Layer 8 of a small transformer language model trained on English Wikipedia (12 layers, counted from 0, width 128).
A neuron's activation on a vector x is GELU(weights . x), where the dot is the dot product.

Input weights of the MLP neurons that the questions are about. A number n stands for (n - 128) times 0.0068.
n146: 167, 118, 132, 85, 115, 120, 104, 121, 149, 144, 136, 129, 129, 123, 123, 120, 113, 82, 87, 111, 127, 92, 141, 129, 133, 67, 126, 117, 84, 106, 138, 134, 97, 101, 112, 136, 98, 136, 111, 110, 100, 115, 112, 177, 149, 132, 83, 107, 168, 120, 177, 132, 103, 132, 110, 100, 124, 129, 118, 141, 130, 153, 145, 139, 138, 99, 171, 158, 140, 135, 137, 120, 160, 149, 157, 119, 115, 97, 101, 148, 143, 142, 169, 88, 135, 91, 75, 132, 104, 129, 135, 150, 143, 148, 127, 120, 132, 132, 104, 120, 127, 134, 126, 136, 144, 112, 140, 136, 159, 134, 186, 124, 117, 103, 153, 99, 144, 131, 131, 98, 139, 126, 105, 87, 135, 175, 127, 108
n168: 141, 144, 129, 109, 159, 136, 144, 133, 118, 151, 102, 161, 118, 115, 85, 126, 114, 120, 142, 129, 129, 98, 131, 126, 116, 149, 110, 113, 159, 157, 74, 136, 131, 129, 91, 114, 84, 101, 169, 112, 106, 130, 98, 130, 81, 130, 167, 146, 123, 145, 105, 108, 126, 138, 131, 173, 119, 135, 154, 170, 170, 114, 93, 116, 121, 165, 111, 119, 121, 96, 155, 168, 142, 105, 177, 166, 94, 126, 121, 109, 153, 157, 99, 136, 126, 173, 108, 156, 139, 153, 109, 115, 131, 127, 129, 75, 135, 126, 124, 148, 98, 69, 99, 125, 111, 152, 63, 126, 138, 139, 86, 146, 156, 130, 154, 109, 147, 121, 128, 139, 95, 107, 191, 126, 129, 107, 161, 118
n237: 82, 96, 135, 121, 140, 107, 127, 103, 151, 148, 108, 113, 134, 146, 95, 141, 117, 77, 129, 168, 136, 104, 116, 145, 127, 93, 167, 101, 160, 128, 175, 142, 167, 131, 112, 96, 124, 129, 135, 129, 139, 133, 145, 148, 137, 124, 106, 138, 116, 156, 110, 90, 96, 107, 106, 114, 104, 147, 135, 165, 141, 121, 160, 112, 118, 150, 146, 110, 146, 132, 98, 154, 118, 139, 120, 132, 141, 159, 123, 112, 84, 142, 146, 187, 114, 121, 124, 153, 126, 154, 140, 144, 161, 154, 117, 139, 145, 104, 165, 125, 159, 128, 138, 148, 131, 108, 138, 110, 186, 120, 113, 71, 93, 146, 78, 93, 119, 158, 81, 147, 147, 136, 184, 160, 106, 79, 101, 158
n473: 105, 149, 110, 122, 131, 154, 179, 137, 161, 91, 142, 112, 151, 118, 154, 100, 132, 122, 60, 139, 93, 114, 135, 109, 153, 144, 135, 115, 129, 153, 156, 73, 128, 98, 111, 105, 155, 182, 113, 138, 133, 87, 163, 158, 127, 94, 146, 125, 156, 158, 130, 135, 105, 207, 144, 187, 105, 119, 120, 146, 7, 112, 91, 117, 131, 135, 128, 147, 123, 80, 122, 106, 136, 153, 141, 134, 152, 128, 173, 79, 129, 112, 142, 142, 135, 111, 110, 125, 128, 161, 113, 108, 129, 143, 126, 144, 132, 155, 99, 121, 103, 94, 103, 129, 207, 135, 187, 105, 121, 124, 137, 7, 127, 98, 125, 123, 138, 101, 151, 152, 165, 117, 130, 184, 125, 122, 87, 113
n491: 137, 119, 134, 99, 101, 125, 136, 138, 114, 150, 117, 105, 149, 131, 171, 150, 137, 98, 144, 119, 141, 119, 128, 128, 110, 149, 124, 157, 109, 137, 127, 148, 143, 105, 169, 74, 91, 154, 140, 146, 94, 109, 155, 127, 199, 120, 136, 103, 124, 142, 114, 136, 141, 129, 132, 150, 139, 150, 170, 150, 93, 99, 135, 120, 154, 161, 78, 146, 117, 108, 164, 132, 137, 108, 101, 132, 91, 149, 135, 163, 145, 93, 80, 136, 110, 136, 87, 139, 155, 153, 149, 154, 97, 120, 135, 74, 145, 78, 149, 200, 147, 126, 94, 89, 103, 142, 132, 184, 134, 151, 126, 132, 114, 126, 114, 162, 93, 122, 92, 80, 98, 138, 101, 143, 136, 120, 173, 159
n503: 119, 106, 138, 120, 139, 135, 129, 127, 158, 134, 121, 146, 125, 142, 58, 125, 122, 133, 177, 130, 91, 118, 117, 159, 155, 130, 153, 112, 114, 114, 136, 122, 120, 55, 130, 147, 125, 140, 104, 131, 152, 66, 154, 93, 138, 82, 125, 165, 152, 86, 106, 72, 133, 133, 110, 161, 123, 153, 98, 88, 151, 145, 136, 163, 129, 121, 114, 111, 142, 121, 119, 166, 148, 102, 122, 130, 65, 140, 140, 120, 115, 133, 172, 137, 126, 141, 123, 95, 106, 131, 165, 122, 162, 150, 137, 116, 98, 114, 104, 161, 138, 164, 127, 190, 159, 143, 112, 146, 82, 124, 99, 138, 185, 78, 145, 122, 125, 81, 122, 128, 133, 129, 124, 114, 131, 135, 105, 104

Each question shows a token from some text and the vector x that enters the MLP there. A number n stands for (n - 128) times 0.051.

" type": 116, 123, 96, 133, 178, 130, 140, 86, 126, 144, 150, 104, 116, 146, 138, 82, 111, 157, 119, 122, 126, 128, 122, 114, 124, 88, 126, 134, 150, 104, 164, 119, 142, 142, 81, 135, 124, 142, 116, 155, 129, 143, 135, 143, 118, 125, 108, 128, 146, 108, 94, 152, 122, 152, 141, 145, 111, 125, 121, 111, 175, 155, 79, 155, 75, 156, 121, 209, 143, 125, 102, 113, 142, 118, 106, 135, 168, 159, 127, 140, 147, 135, 136, 103, 122, 145, 102, 158, 148, 124, 62, 157, 123, 116, 130, 133, 141, 139, 140, 120, 132, 153, 141, 136, 145, 101, 148, 134, 143, 133, 130, 113, 135, 131, 132, 107, 101, 109, 106, 127, 104, 99, 103, 130, 130, 168, 88, 115
The three highest activations, in order: n473, n146, n237

" person": 142, 131, 83, 141, 203, 151, 132, 103, 139, 117, 151, 118, 74, 139, 141, 97, 140, 136, 106, 128, 119, 147, 92, 130, 121, 141, 151, 146, 125, 95, 185, 142, 138, 162, 93, 116, 165, 127, 114, 177, 131, 161, 125, 120, 129, 125, 139, 144, 151, 114, 98, 158, 153, 142, 137, 102, 116, 116, 128, 101, 172, 152, 89, 130, 76, 124, 109, 164, 140, 112, 124, 114, 117, 119, 120, 141, 163, 148, 111, 158, 129, 114, 125, 133, 113, 140, 119, 147, 122, 131, 74, 124, 133, 143, 138, 135, 153, 123, 140, 99, 115, 122, 135, 154, 147, 76, 170, 114, 104, 147, 128, 125, 124, 126, 130, 128, 71, 133, 113, 112, 108, 121, 116, 136, 128, 120, 90, 118
Which neuron fires most, and how strongly? n473, at about 1.5

"ir": 124, 114, 95, 106, 187, 172, 145, 136, 158, 142, 156, 96, 71, 153, 127, 91, 165, 147, 138, 116, 133, 130, 103, 115, 145, 134, 138, 141, 124, 129, 153, 134, 122, 140, 90, 112, 158, 104, 107, 177, 110, 149, 173, 129, 118, 118, 129, 113, 153, 129, 99, 143, 117, 141, 127, 108, 129, 129, 126, 94, 184, 159, 102, 148, 128, 111, 102, 150, 141, 127, 129, 124, 116, 143, 113, 115, 133, 156, 132, 164, 170, 129, 114, 136, 144, 124, 171, 130, 156, 111, 135, 107, 128, 104, 148, 172, 148, 116, 122, 130, 106, 144, 122, 105, 69, 121, 124, 126, 126, 133, 127, 124, 124, 117, 118, 145, 103, 114, 94, 114, 62, 128, 126, 146, 133, 114, 100, 123
Which neuron lights up most? n491

":": 140, 137, 101, 136, 155, 143, 128, 95, 141, 68, 139, 101, 116, 145, 130, 112, 152, 148, 133, 139, 142, 120, 93, 125, 159, 100, 118, 134, 118, 92, 163, 140, 134, 130, 76, 128, 120, 121, 143, 147, 142, 117, 119, 132, 129, 128, 132, 118, 140, 139, 129, 154, 117, 144, 111, 122, 134, 115, 147, 100, 168, 184, 106, 112, 125, 129, 90, 167, 128, 152, 110, 108, 131, 129, 135, 135, 145, 138, 112, 186, 143, 150, 133, 125, 123, 118, 116, 143, 131, 119, 40, 112, 152, 110, 135, 143, 149, 157, 152, 137, 125, 159, 142, 118, 66, 130, 147, 144, 132, 102, 135, 140, 121, 129, 117, 120, 97, 139, 138, 117, 116, 84, 144, 147, 115, 125, 92, 101
Which neuron lights up most? n146

" duties": 116, 129, 135, 147, 188, 108, 122, 97, 126, 89, 142, 115, 117, 116, 146, 58, 127, 159, 120, 93, 119, 129, 92, 134, 140, 116, 131, 139, 136, 98, 150, 115, 139, 131, 92, 143, 159, 136, 111, 185, 112, 148, 108, 130, 126, 125, 116, 145, 139, 107, 95, 144, 110, 125, 133, 122, 129, 117, 143, 104, 180, 140, 81, 141, 89, 139, 106, 207, 125, 134, 116, 106, 133, 101, 135, 145, 154, 144, 136, 181, 119, 123, 110, 144, 129, 138, 140, 139, 133, 138, 59, 148, 118, 107, 153, 148, 133, 151, 135, 115, 120, 148, 142, 124, 136, 129, 163, 150, 145, 136, 147, 132, 141, 153, 113, 143, 111, 112, 111, 123, 101, 92, 132, 134, 127, 120, 95, 89
Which neuron fires most, and how strongly? n473, at about 0.19

"so": 147, 145, 102, 125, 113, 142, 145, 102, 150, 134, 155, 125, 112, 129, 145, 69, 153, 161, 109, 116, 125, 158, 94, 139, 117, 127, 161, 151, 104, 94, 135, 107, 130, 117, 73, 138, 133, 146, 129, 139, 143, 145, 144, 158, 127, 142, 151, 127, 147, 108, 93, 163, 106, 142, 138, 137, 94, 86, 134, 113, 166, 162, 129, 151, 112, 132, 103, 157, 127, 149, 101, 78, 133, 102, 96, 124, 145, 108, 116, 175, 158, 107, 125, 137, 135, 142, 125, 128, 178, 120, 67, 129, 141, 88, 130, 132, 122, 149, 138, 121, 115, 129, 161, 144, 119, 124, 145, 101, 99, 159, 147, 117, 108, 117, 91, 159, 136, 118, 150, 130, 97, 91, 125, 125, 124, 140, 106, 147
Which neuron lights up most? n473

"k": 116, 120, 101, 129, 167, 149, 134, 131, 172, 115, 162, 91, 89, 120, 163, 90, 171, 129, 121, 127, 165, 144, 61, 132, 137, 109, 144, 170, 126, 69, 141, 133, 114, 133, 77, 144, 143, 105, 106, 174, 110, 159, 181, 148, 100, 130, 129, 118, 139, 112, 107, 140, 125, 117, 154, 134, 139, 134, 116, 119, 178, 175, 115, 124, 133, 147, 121, 161, 110, 110, 107, 125, 160, 122, 134, 139, 124, 115, 108, 175, 143, 150, 150, 106, 109, 140, 121, 121, 116, 102, 124, 132, 117, 108, 106, 140, 113, 118, 146, 133, 135, 162, 105, 107, 110, 106, 126, 138, 128, 137, 129, 124, 122, 138, 132, 163, 129, 138, 106, 116, 94, 124, 103, 141, 117, 123, 107, 120
Which neuron lights up most? n146

" ": 112, 118, 84, 146, 182, 133, 132, 77, 110, 78, 175, 121, 101, 131, 127, 114, 142, 156, 129, 126, 142, 153, 92, 148, 116, 126, 119, 126, 136, 113, 172, 177, 143, 109, 94, 109, 132, 95, 133, 135, 136, 126, 118, 126, 96, 143, 140, 131, 121, 141, 122, 154, 118, 114, 157, 106, 134, 138, 152, 128, 147, 197, 109, 139, 100, 140, 98, 151, 128, 121, 108, 137, 108, 125, 111, 120, 143, 158, 148, 149, 152, 148, 98, 129, 127, 148, 129, 119, 142, 131, 95, 122, 116, 61, 101, 141, 114, 112, 137, 142, 115, 139, 128, 107, 158, 98, 121, 157, 133, 130, 115, 145, 139, 125, 137, 153, 118, 138, 90, 126, 116, 119, 154, 164, 142, 152, 94, 104
Which neuron lights up most? n168

",": 125, 113, 98, 147, 149, 133, 139, 69, 140, 108, 157, 109, 129, 147, 124, 143, 135, 138, 158, 113, 162, 127, 83, 141, 133, 104, 116, 142, 136, 64, 159, 135, 124, 134, 95, 127, 126, 122, 131, 141, 129, 130, 154, 129, 140, 133, 135, 112, 141, 119, 105, 154, 136, 148, 148, 112, 146, 144, 141, 135, 167, 189, 127, 121, 119, 134, 98, 171, 113, 146, 93, 85, 133, 118, 126, 146, 123, 135, 98, 185, 148, 127, 123, 122, 115, 138, 138, 136, 141, 138, 40, 123, 117, 104, 130, 131, 145, 115, 144, 120, 129, 148, 119, 105, 109, 129, 164, 131, 94, 121, 126, 130, 124, 170, 94, 157, 117, 140, 97, 104, 83, 119, 143, 118, 134, 146, 98, 120
Which neuron fires most, and how strongly? n491, at about 1.7

" a": 128, 137, 67, 144, 148, 160, 130, 100, 123, 114, 173, 115, 103, 119, 116, 108, 142, 127, 123, 119, 162, 117, 114, 157, 142, 119, 113, 133, 128, 141, 140, 138, 150, 128, 65, 168, 117, 136, 134, 112, 119, 165, 119, 127, 115, 104, 132, 138, 163, 118, 84, 139, 120, 135, 118, 103, 105, 103, 119, 146, 178, 163, 127, 129, 126, 116, 107, 141, 124, 123, 131, 142, 146, 117, 145, 141, 148, 120, 104, 165, 168, 131, 139, 123, 120, 142, 130, 137, 144, 133, 57, 151, 134, 110, 145, 158, 149, 134, 148, 149, 99, 178, 139, 113, 113, 111, 138, 133, 109, 120, 136, 125, 129, 128, 137, 103, 138, 131, 90, 91, 109, 106, 135, 129, 151, 138, 84, 118
Which neuron fires most, and how strongly? n146, at about 1.9

"book": 156, 121, 115, 143, 228, 162, 138, 115, 132, 122, 133, 115, 89, 119, 143, 81, 150, 157, 145, 122, 166, 116, 111, 130, 134, 130, 135, 173, 113, 143, 174, 119, 144, 135, 101, 105, 140, 107, 106, 180, 97, 156, 136, 123, 127, 139, 133, 118, 144, 89, 77, 169, 123, 142, 155, 152, 125, 127, 123, 123, 170, 153, 72, 132, 102, 118, 104, 188, 97, 132, 140, 107, 126, 130, 102, 127, 144, 155, 126, 131, 155, 134, 106, 128, 130, 111, 134, 150, 138, 113, 91, 127, 122, 108, 132, 137, 145, 125, 135, 118, 125, 159, 120, 106, 106, 113, 138, 124, 125, 120, 138, 115, 126, 133, 119, 132, 88, 123, 106, 110, 106, 99, 147, 138, 147, 161, 87, 112
Which neuron lights up most? n473

"BA": 99, 120, 125, 121, 199, 138, 102, 118, 133, 83, 131, 120, 103, 125, 135, 83, 152, 127, 109, 140, 163, 130, 90, 113, 137, 144, 146, 159, 137, 111, 150, 157, 135, 130, 78, 115, 146, 126, 129, 143, 88, 146, 141, 122, 124, 120, 139, 113, 119, 118, 101, 172, 133, 153, 115, 150, 134, 138, 129, 111, 169, 180, 91, 140, 110, 119, 116, 178, 112, 132, 112, 107, 139, 142, 135, 104, 130, 127, 103, 163, 151, 153, 133, 104, 133, 125, 145, 175, 140, 103, 95, 137, 143, 83, 151, 172, 127, 118, 134, 126, 116, 201, 118, 134, 125, 103, 166, 104, 109, 122, 151, 140, 118, 112, 134, 127, 104, 134, 114, 90, 89, 151, 125, 127, 125, 142, 106, 107
Which neuron lights up most? n146